Layer 5 of a small transformer language model trained on English Wikipedia (9 layers, counted from 0, width 96).
A neuron adds its activation times its output weights to the MLP's output. To switch it off is to set its activation to zero at one token and run the rest of the model.
A neuron's activation on a vector x is quick GELU(weights . x + bias), where the dot is the dot product. Quick GELU of z is z times sigmoid(1.702 z).

Input weights of the MLP neurons that the questions are about. A number n stands for (n - 128) times 0.0051.
n42 (bias -0.118): 152, 116, 138, 80, 106, 126, 158, 91, 112, 213, 134, 165, 125, 88, 96, 89, 70, 166, 105, 115, 109, 143, 111, 86, 132, 88, 116, 160, 76, 165, 132, 160, 132, 138, 111, 95, 122, 149, 84, 128, 119, 141, 133, 131, 121, 198, 123, 94, 99, 136, 77, 132, 136, 114, 99, 129, 171, 172, 97, 106, 133, 103, 149, 120, 108, 129, 120, 116, 83, 176, 142, 84, 108, 163, 135, 165, 156, 111, 138, 165, 174, 125, 116, 134, 162, 187, 136, 158, 110, 133, 106, 121, 118, 169, 123, 132
n102 (bias -0.184): 132, 123, 107, 143, 96, 149, 93, 89, 111, 163, 155, 124, 85, 147, 132, 200, 121, 127, 135, 129, 153, 96, 112, 92, 110, 125, 152, 136, 121, 185, 117, 177, 76, 113, 154, 134, 99, 115, 158, 117, 138, 106, 179, 88, 129, 111, 86, 49, 95, 75, 156, 156, 143, 122, 162, 103, 113, 136, 155, 175, 148, 168, 112, 199, 115, 139, 164, 99, 69, 197, 125, 133, 160, 152, 151, 162, 168, 96, 133, 116, 185, 167, 125, 129, 113, 182, 135, 111, 149, 157, 88, 107, 130, 134, 136, 157
n213 (bias -0.065): 141, 105, 73, 115, 113, 159, 99, 109, 80, 159, 145, 147, 91, 141, 87, 140, 103, 148, 102, 198, 101, 104, 81, 94, 133, 157, 86, 152, 72, 138, 126, 175, 158, 124, 164, 163, 107, 80, 134, 128, 125, 119, 168, 144, 76, 145, 107, 137, 119, 137, 120, 85, 99, 193, 65, 162, 169, 152, 152, 98, 147, 155, 153, 131, 100, 110, 119, 143, 122, 150, 130, 82, 141, 114, 165, 125, 155, 134, 77, 139, 127, 120, 122, 150, 116, 102, 150, 121, 147, 117, 112, 140, 100, 188, 136, 152
n251 (bias -0.095): 150, 155, 173, 130, 122, 154, 101, 121, 113, 116, 127, 142, 88, 104, 123, 177, 88, 91, 139, 126, 144, 109, 126, 162, 111, 155, 93, 94, 108, 157, 118, 126, 168, 152, 178, 118, 122, 154, 126, 175, 196, 92, 173, 112, 131, 180, 123, 59, 141, 113, 135, 98, 152, 139, 144, 124, 181, 129, 140, 97, 121, 95, 126, 143, 119, 89, 153, 126, 68, 125, 98, 112, 116, 123, 101, 151, 121, 142, 137, 119, 145, 107, 69, 119, 133, 83, 132, 117, 215, 125, 137, 82, 147, 143, 178, 156
n259 (bias -0.054): 138, 181, 92, 135, 202, 127, 179, 152, 126, 117, 130, 117, 118, 138, 108, 146, 111, 59, 99, 174, 157, 117, 150, 105, 100, 103, 121, 132, 151, 134, 161, 132, 153, 148, 130, 145, 46, 131, 166, 149, 125, 178, 147, 134, 153, 137, 187, 93, 106, 101, 94, 77, 90, 139, 117, 95, 129, 181, 143, 131, 119, 136, 97, 124, 138, 157, 166, 126, 147, 106, 94, 126, 120, 132, 124, 164, 83, 70, 124, 140, 84, 87, 58, 147, 89, 154, 133, 115, 136, 120, 151, 182, 137, 159, 144, 124
n311 (bias -0.148): 109, 120, 101, 129, 118, 142, 180, 113, 72, 149, 145, 124, 130, 135, 68, 133, 99, 112, 106, 190, 72, 79, 165, 153, 121, 134, 105, 94, 102, 136, 113, 117, 112, 99, 150, 74, 104, 155, 248, 128, 140, 154, 154, 129, 99, 115, 121, 157, 98, 141, 108, 64, 157, 140, 125, 155, 151, 140, 139, 117, 135, 174, 117, 72, 94, 44, 139, 135, 118, 112, 126, 95, 153, 158, 197, 133, 152, 165, 118, 133, 169, 117, 88, 187, 166, 97, 151, 138, 69, 129, 130, 116, 86, 125, 123, 115
n380 (bias -0.026): 130, 126, 138, 131, 134, 155, 173, 70, 119, 157, 205, 137, 128, 139, 122, 152, 107, 122, 125, 147, 104, 139, 141, 125, 91, 141, 159, 149, 75, 174, 115, 128, 130, 121, 127, 116, 125, 102, 125, 111, 101, 112, 152, 142, 65, 179, 146, 116, 69, 175, 75, 129, 169, 129, 108, 131, 160, 121, 123, 100, 83, 108, 142, 117, 120, 143, 103, 156, 138, 138, 125, 143, 114, 146, 183, 170, 97, 136, 119, 157, 106, 154, 135, 143, 151, 106, 85, 160, 175, 114, 141, 187, 84, 128, 83, 150

Output weights of the MLP neurons that the questions are about. A number n stands for (n - 128) times 0.0034.
n42: 143, 110, 118, 128, 103, 95, 148, 145, 103, 120, 114, 126, 132, 100, 135, 124, 174, 149, 124, 124, 50, 81, 154, 104, 121, 139, 112, 150, 154, 143, 121, 102, 144, 131, 17, 119, 151, 146, 130, 135, 125, 136, 133, 143, 189, 52, 91, 98, 113, 138, 138, 200, 125, 109, 94, 92, 151, 151, 156, 115, 132, 165, 157, 164, 120, 156, 138, 101, 177, 83, 139, 140, 159, 34, 165, 144, 63, 109, 110, 138, 146, 162, 160, 55, 113, 100, 171, 161, 145, 106, 97, 145, 152, 158, 165, 166
n102: 118, 87, 218, 136, 141, 67, 134, 144, 246, 91, 142, 152, 145, 95, 101, 82, 96, 136, 138, 166, 75, 83, 126, 151, 83, 158, 169, 124, 146, 125, 208, 110, 132, 162, 117, 87, 155, 109, 159, 96, 67, 123, 173, 146, 170, 139, 197, 155, 149, 158, 165, 67, 111, 131, 107, 92, 129, 110, 96, 161, 166, 90, 186, 136, 133, 90, 112, 121, 129, 144, 109, 65, 86, 149, 124, 125, 107, 150, 145, 105, 67, 59, 150, 165, 161, 118, 130, 115, 77, 120, 137, 141, 131, 122, 157, 102
n213: 111, 107, 145, 107, 162, 88, 65, 118, 95, 31, 162, 133, 138, 89, 124, 157, 100, 100, 157, 7, 97, 133, 130, 158, 119, 140, 137, 155, 161, 149, 158, 119, 130, 109, 118, 86, 157, 128, 84, 100, 155, 91, 99, 108, 152, 115, 122, 129, 139, 92, 178, 184, 147, 104, 189, 126, 182, 172, 87, 129, 69, 129, 169, 154, 104, 184, 133, 159, 127, 141, 108, 124, 175, 122, 201, 96, 139, 123, 191, 166, 57, 113, 138, 118, 136, 55, 162, 174, 152, 170, 132, 101, 170, 141, 142, 65
n251: 151, 128, 126, 165, 143, 115, 195, 175, 120, 87, 130, 164, 161, 129, 111, 135, 82, 169, 102, 63, 165, 149, 91, 151, 163, 143, 102, 97, 189, 98, 161, 167, 135, 133, 62, 161, 120, 162, 78, 82, 81, 141, 142, 87, 166, 90, 129, 187, 94, 142, 109, 98, 132, 83, 107, 72, 77, 139, 168, 113, 112, 88, 160, 147, 117, 99, 106, 88, 117, 137, 182, 166, 110, 95, 161, 108, 149, 164, 104, 108, 172, 185, 162, 136, 148, 129, 89, 111, 96, 194, 116, 218, 91, 113, 106, 129
n259: 91, 104, 145, 152, 85, 118, 73, 137, 155, 182, 154, 88, 147, 123, 206, 123, 121, 168, 126, 154, 107, 153, 99, 165, 104, 98, 102, 95, 141, 108, 88, 71, 95, 99, 65, 116, 134, 212, 117, 70, 101, 149, 117, 169, 122, 131, 117, 127, 125, 115, 145, 87, 137, 72, 193, 111, 129, 147, 84, 138, 113, 120, 120, 190, 156, 99, 160, 177, 153, 162, 147, 112, 189, 143, 122, 134, 129, 93, 107, 90, 156, 198, 174, 113, 112, 197, 64, 162, 190, 155, 113, 85, 119, 82, 82, 164
n311: 146, 157, 131, 82, 151, 112, 185, 168, 143, 92, 133, 179, 151, 171, 148, 160, 56, 177, 143, 147, 88, 133, 120, 74, 106, 103, 103, 71, 116, 77, 126, 111, 133, 148, 108, 89, 179, 137, 170, 111, 114, 167, 77, 153, 184, 87, 143, 137, 136, 122, 102, 107, 171, 194, 67, 97, 110, 125, 160, 157, 68, 135, 88, 150, 122, 120, 77, 108, 152, 138, 99, 67, 163, 193, 167, 155, 136, 127, 195, 85, 170, 70, 114, 39, 84, 153, 91, 68, 189, 111, 226, 154, 145, 92, 174, 134
n380: 61, 94, 117, 154, 151, 91, 124, 155, 113, 109, 138, 149, 182, 185, 170, 126, 111, 132, 207, 119, 174, 137, 95, 159, 163, 117, 118, 128, 162, 81, 96, 171, 119, 121, 142, 141, 107, 92, 93, 175, 157, 115, 132, 101, 125, 94, 115, 129, 173, 79, 150, 189, 93, 151, 146, 160, 133, 56, 166, 98, 191, 102, 114, 113, 121, 105, 135, 113, 148, 110, 159, 152, 89, 132, 87, 108, 104, 143, 120, 137, 95, 166, 123, 106, 113, 30, 123, 79, 123, 130, 135, 132, 161, 154, 152, 157

Each question names a token from some text and the token that comes next. It shows the vector x that enters the MLP there. A number n stands for (n - 128) times 0.04.

Then comes g, the gradient of the next token's log-probability with respect to the MLP's output, scaled to length 1. A neuron's effect is roughly proportional to its activation times (output weights . g). A number n stands for (n - 128) times 0.0033.

"ic", then " to"
x: 129, 154, 111, 151, 158, 120, 125, 119, 154, 112, 131, 121, 114, 111, 152, 126, 112, 74, 131, 156, 126, 127, 149, 116, 111, 164, 111, 135, 123, 128, 150, 112, 124, 143, 67, 178, 97, 90, 143, 115, 138, 146, 88, 145, 141, 131, 148, 151, 129, 106, 140, 146, 131, 133, 111, 123, 126, 155, 80, 124, 156, 141, 146, 142, 123, 147, 121, 101, 189, 102, 191, 137, 124, 127, 142, 117, 106, 84, 89, 78, 141, 136, 139, 146, 88, 141, 107, 135, 132, 100, 112, 152, 140, 99, 119, 185
g: 120, 149, 189, 149, 76, 121, 121, 158, 146, 162, 87, 79, 147, 94, 139, 173, 137, 148, 187, 134, 139, 101, 176, 177, 132, 70, 115, 166, 150, 160, 141, 154, 159, 170, 150, 114, 91, 106, 119, 117, 165, 106, 104, 123, 89, 148, 165, 152, 160, 137, 149, 89, 112, 148, 109, 138, 126, 109, 132, 89, 111, 84, 76, 140, 152, 100, 128, 111, 141, 146, 132, 96, 130, 81, 180, 155, 143, 69, 138, 121, 80, 47, 130, 76, 162, 146, 92, 152, 101, 118, 97, 97, 136, 153, 184, 114
Which neuron, switched off, raises the next token's probability most? n259

"'", then "p"
x: 126, 110, 161, 121, 124, 99, 67, 102, 153, 186, 149, 141, 113, 144, 195, 136, 128, 179, 136, 124, 129, 133, 88, 142, 72, 106, 85, 133, 144, 118, 107, 128, 78, 151, 151, 114, 132, 146, 119, 105, 122, 155, 123, 173, 145, 118, 125, 96, 132, 128, 127, 179, 129, 145, 135, 175, 115, 111, 130, 92, 134, 114, 128, 149, 96, 162, 123, 136, 166, 106, 153, 105, 132, 141, 127, 117, 141, 88, 130, 96, 148, 164, 108, 104, 113, 129, 89, 108, 155, 137, 109, 114, 125, 121, 116, 122
g: 100, 126, 153, 151, 109, 120, 113, 150, 121, 143, 134, 144, 130, 60, 125, 130, 159, 213, 147, 176, 157, 125, 112, 188, 89, 163, 111, 147, 107, 127, 103, 92, 120, 132, 167, 170, 139, 99, 106, 119, 135, 124, 114, 120, 155, 129, 151, 177, 111, 168, 179, 115, 125, 168, 161, 132, 117, 102, 130, 91, 67, 141, 122, 64, 148, 162, 119, 113, 112, 176, 123, 109, 114, 159, 98, 119, 184, 122, 174, 114, 141, 67, 94, 79, 100, 83, 150, 116, 90, 71, 142, 118, 64, 175, 162, 117
Which neuron, switched off, lowers the next token's probability most? n102

"qu", then "in"
x: 148, 127, 124, 179, 144, 110, 96, 176, 118, 147, 109, 143, 101, 88, 173, 79, 143, 218, 122, 153, 130, 151, 79, 171, 121, 91, 142, 146, 161, 93, 79, 94, 123, 130, 124, 148, 117, 146, 84, 77, 95, 101, 125, 87, 120, 139, 117, 131, 134, 146, 149, 174, 140, 166, 128, 140, 114, 148, 139, 118, 105, 125, 99, 144, 111, 119, 96, 170, 114, 118, 128, 137, 124, 110, 154, 133, 107, 147, 113, 113, 116, 120, 141, 161, 120, 128, 138, 134, 156, 135, 108, 121, 132, 107, 147, 138
g: 117, 104, 159, 114, 116, 112, 108, 105, 138, 142, 211, 148, 116, 183, 167, 124, 54, 174, 123, 139, 173, 181, 114, 147, 127, 140, 164, 106, 168, 168, 88, 122, 89, 118, 137, 43, 112, 82, 147, 149, 194, 154, 133, 195, 94, 143, 131, 125, 93, 93, 126, 84, 112, 151, 145, 88, 144, 169, 168, 109, 100, 119, 141, 96, 159, 118, 137, 133, 124, 117, 121, 124, 140, 145, 103, 143, 102, 157, 132, 83, 165, 111, 107, 108, 118, 155, 103, 80, 115, 137, 123, 148, 178, 110, 77, 84
Which neuron, switched off, lowers the next token's probability most? n42

" the", then " pro"
x: 131, 121, 118, 157, 120, 119, 120, 158, 128, 127, 132, 161, 133, 117, 153, 126, 108, 140, 102, 115, 95, 145, 140, 153, 87, 67, 128, 109, 118, 135, 119, 97, 142, 140, 24, 135, 145, 181, 83, 101, 98, 142, 122, 128, 153, 122, 151, 95, 139, 117, 136, 124, 120, 148, 111, 120, 121, 136, 148, 120, 147, 127, 129, 111, 118, 138, 151, 136, 157, 138, 172, 129, 107, 113, 159, 158, 115, 130, 151, 120, 166, 148, 153, 106, 123, 140, 135, 108, 109, 107, 149, 120, 101, 100, 109, 194
g: 119, 121, 116, 144, 101, 138, 163, 85, 112, 123, 141, 150, 121, 148, 99, 151, 118, 36, 91, 131, 103, 59, 130, 111, 111, 95, 153, 196, 163, 104, 105, 113, 160, 85, 120, 139, 95, 139, 117, 158, 146, 103, 77, 147, 143, 115, 172, 128, 127, 143, 180, 123, 179, 84, 120, 180, 171, 192, 75, 138, 156, 158, 110, 115, 133, 143, 121, 135, 175, 154, 189, 143, 141, 154, 115, 119, 105, 155, 134, 119, 146, 67, 84, 59, 140, 146, 96, 143, 91, 128, 120, 128, 148, 130, 178, 100
Which neuron, switched off, lowers the next token's probability most? n42

" D", then "ar"
x: 137, 101, 127, 129, 138, 116, 112, 117, 125, 132, 127, 138, 116, 122, 240, 119, 145, 120, 135, 135, 127, 145, 137, 114, 119, 137, 123, 135, 122, 133, 142, 139, 151, 160, 84, 131, 143, 140, 85, 136, 125, 99, 110, 129, 134, 108, 159, 119, 131, 126, 112, 110, 114, 97, 117, 154, 128, 152, 133, 122, 105, 113, 163, 137, 105, 147, 94, 152, 152, 119, 164, 124, 108, 146, 149, 135, 97, 133, 112, 95, 134, 173, 138, 90, 101, 139, 85, 115, 151, 145, 114, 112, 116, 133, 135, 109
g: 197, 117, 140, 112, 116, 154, 138, 136, 138, 114, 142, 84, 75, 89, 157, 181, 123, 147, 158, 89, 138, 132, 95, 152, 103, 83, 187, 88, 155, 86, 122, 52, 78, 68, 100, 163, 86, 87, 110, 127, 113, 136, 115, 162, 135, 133, 92, 126, 159, 180, 149, 156, 143, 110, 115, 56, 176, 124, 110, 117, 161, 151, 133, 158, 164, 142, 133, 182, 74, 129, 154, 146, 127, 132, 160, 126, 174, 141, 122, 122, 138, 143, 132, 108, 108, 169, 128, 107, 150, 142, 110, 183, 138, 93, 99, 83
Which neuron, switched off, raises the next token's probability most? n380

"and", then "om"
x: 146, 154, 176, 120, 116, 162, 126, 115, 129, 119, 133, 116, 160, 136, 105, 112, 146, 152, 114, 145, 112, 134, 120, 143, 155, 140, 104, 117, 169, 165, 120, 116, 116, 161, 92, 115, 167, 138, 119, 116, 152, 114, 103, 151, 156, 110, 118, 125, 79, 119, 154, 114, 142, 117, 97, 130, 148, 93, 162, 191, 171, 104, 155, 127, 125, 175, 120, 121, 76, 141, 161, 117, 144, 73, 167, 111, 93, 117, 123, 141, 122, 145, 175, 80, 90, 95, 72, 126, 103, 98, 105, 90, 113, 138, 127, 164
g: 114, 122, 121, 153, 109, 165, 166, 61, 118, 152, 81, 156, 143, 71, 185, 59, 104, 117, 108, 142, 121, 156, 77, 128, 151, 102, 199, 161, 87, 132, 137, 180, 165, 149, 133, 148, 108, 111, 157, 192, 130, 132, 146, 104, 113, 125, 153, 143, 111, 92, 49, 152, 123, 72, 112, 132, 125, 137, 103, 112, 101, 92, 125, 117, 137, 147, 117, 144, 126, 113, 103, 178, 126, 127, 109, 173, 86, 144, 157, 179, 105, 97, 180, 117, 118, 127, 87, 110, 136, 149, 109, 182, 96, 163, 173, 133
Which neuron, switched off, lowers the next token's probability most? n213

"ow", then "-"
x: 168, 126, 146, 116, 119, 104, 153, 171, 108, 121, 107, 123, 109, 139, 103, 134, 164, 145, 133, 111, 120, 154, 123, 113, 115, 128, 157, 140, 164, 116, 118, 73, 100, 99, 105, 151, 150, 136, 121, 98, 116, 99, 100, 159, 147, 95, 131, 166, 143, 135, 94, 157, 146, 121, 101, 144, 149, 78, 125, 177, 163, 128, 114, 129, 125, 157, 140, 87, 142, 125, 166, 107, 161, 68, 160, 108, 107, 115, 109, 144, 145, 176, 143, 131, 143, 105, 116, 145, 65, 135, 113, 114, 92, 124, 124, 209
g: 86, 92, 140, 178, 93, 98, 159, 121, 161, 102, 97, 160, 154, 174, 122, 84, 90, 159, 84, 111, 146, 70, 132, 190, 189, 147, 154, 152, 157, 152, 130, 109, 148, 141, 158, 161, 108, 110, 124, 171, 146, 138, 115, 87, 150, 135, 140, 113, 97, 159, 91, 142, 148, 67, 118, 130, 156, 94, 80, 136, 142, 106, 120, 132, 128, 150, 176, 119, 190, 157, 109, 165, 93, 128, 74, 118, 101, 103, 94, 182, 141, 90, 83, 90, 97, 99, 83, 122, 178, 140, 108, 118, 147, 164, 163, 122
Which neuron, switched off, raises the next token's probability most? n380

"ar", then "r"
x: 133, 106, 123, 89, 87, 123, 131, 139, 97, 122, 75, 159, 82, 155, 115, 67, 164, 98, 99, 169, 115, 140, 126, 154, 88, 119, 148, 131, 167, 84, 112, 105, 115, 124, 143, 136, 131, 136, 153, 107, 108, 109, 97, 165, 161, 109, 107, 160, 150, 117, 130, 114, 166, 109, 147, 164, 153, 142, 110, 155, 164, 141, 150, 140, 129, 118, 133, 143, 176, 94, 126, 137, 172, 90, 175, 131, 107, 135, 98, 101, 136, 132, 111, 143, 161, 127, 116, 162, 71, 139, 126, 117, 124, 156, 126, 136
g: 153, 108, 143, 153, 101, 123, 149, 116, 109, 100, 93, 127, 156, 140, 133, 186, 118, 65, 149, 167, 135, 132, 128, 158, 103, 57, 61, 108, 121, 118, 170, 179, 148, 122, 160, 101, 93, 171, 96, 101, 142, 121, 136, 135, 115, 126, 104, 89, 90, 121, 108, 128, 162, 142, 97, 134, 156, 123, 157, 138, 124, 128, 170, 134, 121, 71, 44, 128, 127, 140, 138, 96, 131, 166, 197, 208, 101, 89, 131, 118, 124, 213, 142, 163, 158, 115, 147, 125, 142, 163, 92, 143, 127, 101, 101, 92
Which neuron, switched off, lowers the next token's probability most? n311

" the", then " Un"
x: 128, 116, 126, 142, 113, 121, 128, 150, 126, 133, 129, 159, 142, 115, 162, 128, 114, 136, 106, 113, 101, 146, 136, 158, 85, 69, 133, 111, 118, 143, 113, 108, 137, 137, 19, 139, 136, 183, 97, 100, 99, 139, 112, 126, 150, 125, 147, 89, 147, 117, 145, 134, 123, 146, 106, 123, 118, 132, 144, 128, 143, 125, 135, 110, 123, 139, 153, 133, 159, 141, 166, 132, 110, 96, 152, 156, 111, 126, 145, 127, 163, 149, 151, 110, 122, 132, 134, 112, 104, 111, 162, 119, 97, 99, 114, 196
g: 141, 149, 111, 73, 156, 97, 133, 142, 118, 49, 111, 177, 113, 158, 134, 175, 101, 136, 137, 138, 131, 132, 147, 103, 129, 138, 130, 81, 89, 135, 166, 137, 180, 109, 100, 142, 104, 132, 134, 186, 78, 111, 176, 135, 163, 157, 91, 131, 168, 162, 121, 141, 93, 148, 124, 109, 112, 75, 153, 172, 132, 157, 129, 146, 79, 126, 53, 157, 125, 86, 128, 101, 112, 123, 101, 157, 103, 119, 122, 167, 165, 216, 188, 125, 105, 120, 127, 100, 130, 96, 100, 72, 147, 135, 167, 99
Which neuron, switched off, lowers the next token's probability most? n42

"en", then "ce"
x: 160, 122, 153, 120, 138, 106, 206, 137, 135, 106, 67, 155, 92, 113, 133, 126, 155, 153, 103, 154, 104, 135, 133, 168, 165, 104, 106, 153, 148, 105, 125, 138, 128, 173, 98, 126, 116, 96, 121, 99, 124, 124, 80, 162, 104, 110, 128, 154, 119, 122, 124, 98, 148, 116, 110, 165, 150, 127, 126, 188, 140, 121, 140, 129, 145, 165, 110, 95, 172, 163, 150, 107, 121, 101, 84, 133, 125, 96, 106, 130, 127, 150, 117, 140, 146, 117, 123, 105, 173, 115, 110, 90, 130, 147, 121, 127
g: 149, 183, 128, 103, 84, 127, 122, 158, 216, 161, 146, 159, 94, 96, 166, 55, 201, 148, 75, 164, 123, 99, 169, 97, 124, 109, 138, 154, 132, 100, 143, 104, 124, 140, 78, 63, 138, 143, 94, 181, 96, 67, 160, 120, 156, 127, 117, 80, 137, 84, 124, 151, 128, 95, 107, 120, 176, 158, 170, 134, 113, 156, 85, 127, 159, 113, 119, 146, 110, 85, 123, 159, 131, 143, 156, 141, 108, 172, 62, 132, 134, 166, 113, 138, 136, 137, 126, 138, 113, 129, 101, 158, 110, 119, 134, 105
Which neuron, switched off, lowers the next token's probability most? n42

"c", then "ow"
x: 128, 105, 105, 164, 173, 140, 118, 129, 117, 65, 90, 130, 129, 112, 177, 133, 132, 119, 128, 103, 177, 137, 105, 114, 148, 182, 141, 141, 160, 102, 144, 112, 135, 103, 89, 115, 159, 104, 70, 153, 163, 122, 125, 168, 117, 162, 116, 114, 129, 131, 139, 167, 159, 125, 101, 132, 106, 127, 132, 108, 163, 109, 122, 127, 134, 121, 110, 124, 90, 123, 135, 143, 165, 125, 114, 127, 139, 133, 124, 104, 165, 130, 88, 53, 127, 158, 105, 94, 162, 170, 128, 115, 114, 116, 143, 147
g: 150, 128, 113, 105, 139, 148, 75, 166, 104, 96, 143, 121, 111, 88, 91, 164, 98, 129, 157, 104, 94, 112, 135, 68, 180, 106, 136, 87, 143, 105, 104, 107, 127, 129, 139, 68, 145, 181, 105, 149, 135, 97, 94, 119, 128, 92, 150, 149, 179, 114, 174, 156, 130, 153, 113, 111, 145, 120, 172, 93, 193, 127, 92, 119, 112, 130, 146, 158, 196, 79, 129, 155, 128, 102, 177, 116, 118, 162, 101, 138, 110, 190, 150, 110, 85, 127, 94, 99, 226, 164, 160, 138, 146, 122, 91, 120
Which neuron, switched off, lowers the next token's probability most? n251

"m", then " "
x: 141, 114, 160, 119, 150, 137, 160, 143, 128, 130, 144, 126, 137, 121, 161, 137, 89, 137, 136, 169, 128, 93, 130, 206, 131, 150, 116, 144, 156, 74, 96, 100, 119, 154, 86, 177, 122, 107, 109, 67, 152, 109, 117, 143, 95, 139, 104, 93, 89, 126, 183, 119, 150, 163, 108, 111, 138, 131, 127, 152, 116, 159, 134, 93, 148, 182, 88, 133, 132, 81, 126, 142, 137, 141, 135, 122, 96, 121, 135, 88, 102, 181, 127, 142, 129, 99, 104, 113, 133, 116, 133, 147, 110, 153, 119, 129
g: 162, 177, 147, 160, 123, 110, 138, 154, 166, 92, 88, 131, 143, 159, 102, 116, 112, 118, 83, 136, 166, 102, 142, 192, 85, 105, 92, 122, 198, 120, 163, 120, 128, 146, 107, 159, 86, 131, 132, 143, 138, 124, 127, 70, 168, 115, 142, 175, 118, 90, 150, 129, 125, 128, 158, 120, 80, 119, 151, 89, 100, 71, 142, 127, 105, 119, 161, 89, 182, 180, 125, 94, 119, 135, 78, 88, 77, 158, 92, 168, 140, 94, 113, 111, 103, 103, 156, 178, 116, 126, 154, 91, 194, 132, 105, 189
Which neuron, switched off, lowers the next token's probability most? n380

"our", then " H"
x: 126, 106, 117, 126, 120, 160, 185, 126, 132, 126, 134, 159, 167, 132, 112, 102, 129, 136, 138, 111, 130, 119, 142, 134, 171, 93, 130, 101, 175, 108, 102, 128, 124, 142, 99, 137, 100, 148, 131, 109, 94, 136, 123, 172, 118, 75, 105, 111, 82, 146, 184, 132, 140, 133, 100, 137, 161, 90, 180, 157, 122, 130, 104, 124, 148, 136, 158, 137, 161, 87, 151, 113, 164, 101, 150, 115, 123, 148, 131, 113, 144, 150, 180, 76, 122, 101, 108, 135, 107, 116, 97, 114, 135, 95, 58, 160
g: 152, 108, 194, 133, 168, 146, 112, 175, 131, 135, 140, 112, 117, 121, 119, 182, 90, 140, 111, 132, 118, 147, 113, 111, 81, 175, 107, 103, 138, 186, 166, 92, 143, 130, 122, 137, 166, 127, 141, 141, 87, 167, 202, 121, 114, 102, 149, 86, 83, 108, 128, 137, 159, 105, 100, 146, 65, 118, 147, 137, 87, 134, 177, 140, 141, 96, 112, 126, 95, 50, 144, 113, 123, 127, 152, 168, 140, 177, 101, 118, 119, 118, 156, 160, 61, 158, 69, 150, 70, 147, 161, 85, 164, 86, 132, 108
Which neuron, switched off, lowers the next token's probability most? n311

" for", then " c"
x: 135, 149, 119, 121, 118, 116, 125, 144, 140, 179, 118, 133, 145, 134, 162, 155, 141, 107, 79, 118, 132, 139, 145, 118, 139, 99, 115, 116, 110, 76, 118, 103, 99, 151, 116, 105, 137, 174, 141, 67, 119, 99, 88, 141, 156, 134, 152, 131, 133, 137, 117, 129, 111, 176, 115, 178, 130, 132, 105, 162, 142, 157, 132, 110, 119, 102, 93, 154, 126, 141, 151, 102, 135, 144, 175, 124, 161, 133, 120, 88, 120, 138, 134, 111, 124, 115, 106, 128, 107, 105, 115, 113, 107, 100, 135, 205
g: 104, 128, 209, 116, 148, 115, 91, 159, 136, 116, 158, 139, 112, 125, 168, 148, 121, 97, 106, 190, 87, 131, 172, 95, 65, 161, 122, 166, 102, 180, 126, 125, 139, 148, 129, 157, 60, 131, 50, 105, 105, 138, 76, 91, 118, 104, 122, 100, 99, 103, 143, 136, 148, 137, 114, 80, 161, 114, 171, 127, 126, 129, 109, 158, 69, 205, 133, 138, 141, 153, 156, 85, 130, 168, 176, 138, 129, 111, 103, 117, 176, 123, 100, 181, 151, 130, 105, 115, 153, 116, 105, 106, 113, 178, 107, 132
Which neuron, switched off, lowers the next token's probability most? n311

"on", then "ed"
x: 139, 112, 108, 122, 137, 76, 117, 109, 139, 141, 114, 91, 134, 118, 185, 92, 130, 138, 126, 124, 140, 157, 101, 120, 125, 141, 130, 127, 147, 146, 160, 116, 141, 119, 85, 181, 146, 148, 114, 101, 142, 106, 105, 151, 137, 132, 156, 103, 128, 120, 124, 172, 128, 157, 107, 139, 117, 112, 126, 174, 129, 153, 181, 126, 142, 165, 167, 99, 131, 97, 123, 101, 126, 84, 97, 125, 153, 139, 106, 132, 105, 178, 127, 133, 60, 118, 69, 101, 110, 126, 110, 108, 134, 145, 138, 180
g: 153, 152, 183, 144, 136, 64, 138, 134, 98, 46, 125, 139, 192, 131, 128, 153, 130, 188, 150, 138, 164, 69, 103, 128, 163, 39, 113, 106, 113, 121, 154, 166, 153, 93, 145, 106, 132, 109, 164, 70, 161, 102, 96, 96, 186, 154, 133, 140, 88, 109, 87, 135, 195, 141, 154, 139, 149, 147, 119, 100, 189, 138, 92, 123, 96, 165, 87, 102, 128, 117, 109, 123, 127, 134, 125, 136, 123, 149, 159, 110, 136, 162, 97, 139, 125, 137, 119, 79, 118, 109, 124, 124, 103, 150, 92, 175
Which neuron, switched off, lowers the next token's probability most? n259

"i", then "k"
x: 129, 160, 176, 141, 99, 118, 74, 130, 149, 114, 132, 118, 99, 115, 205, 91, 121, 150, 126, 93, 133, 91, 126, 183, 125, 109, 133, 100, 173, 144, 131, 135, 116, 125, 74, 133, 135, 115, 130, 150, 145, 125, 129, 126, 122, 129, 122, 131, 134, 130, 147, 116, 154, 124, 112, 137, 126, 78, 108, 129, 161, 138, 107, 104, 98, 166, 133, 138, 105, 103, 133, 139, 143, 153, 104, 85, 150, 167, 118, 107, 164, 105, 149, 143, 140, 132, 81, 124, 118, 105, 128, 123, 154, 154, 122, 162
g: 130, 128, 78, 199, 154, 158, 143, 123, 121, 121, 139, 183, 142, 122, 136, 128, 145, 109, 68, 137, 162, 126, 118, 142, 169, 156, 123, 76, 149, 140, 95, 103, 126, 140, 119, 109, 75, 88, 100, 167, 173, 164, 75, 178, 164, 155, 90, 139, 177, 127, 126, 92, 98, 82, 161, 114, 109, 128, 104, 144, 107, 146, 115, 187, 97, 78, 148, 69, 211, 88, 128, 146, 141, 99, 115, 101, 172, 132, 82, 129, 78, 136, 100, 153, 105, 113, 106, 176, 148, 135, 128, 142, 150, 135, 95, 152
Which neuron, switched off, lowers the next token's probability most? n251

"od", then "f"
x: 155, 139, 137, 116, 138, 100, 154, 113, 118, 124, 82, 136, 100, 108, 149, 98, 143, 166, 95, 101, 148, 117, 112, 129, 106, 124, 131, 157, 147, 149, 100, 118, 153, 153, 108, 87, 135, 112, 140, 55, 144, 176, 151, 144, 81, 123, 118, 108, 117, 110, 126, 141, 120, 149, 95, 165, 154, 142, 129, 146, 132, 190, 128, 137, 137, 141, 141, 131, 139, 160, 140, 62, 164, 86, 158, 113, 94, 175, 116, 162, 93, 139, 148, 95, 120, 93, 86, 133, 106, 130, 118, 146, 133, 123, 120, 146
g: 138, 134, 90, 112, 103, 106, 104, 76, 71, 100, 91, 159, 128, 115, 147, 111, 161, 156, 130, 77, 68, 190, 143, 188, 125, 150, 118, 94, 145, 86, 169, 133, 150, 165, 110, 112, 171, 156, 119, 109, 131, 103, 171, 112, 114, 109, 101, 102, 156, 207, 163, 68, 125, 143, 161, 115, 177, 82, 147, 190, 154, 165, 105, 145, 138, 133, 143, 123, 122, 120, 101, 143, 135, 180, 151, 124, 121, 119, 97, 105, 101, 171, 131, 89, 105, 102, 124, 83, 153, 167, 167, 99, 169, 120, 107, 86
Which neuron, switched off, lowers the next token's probability most? n213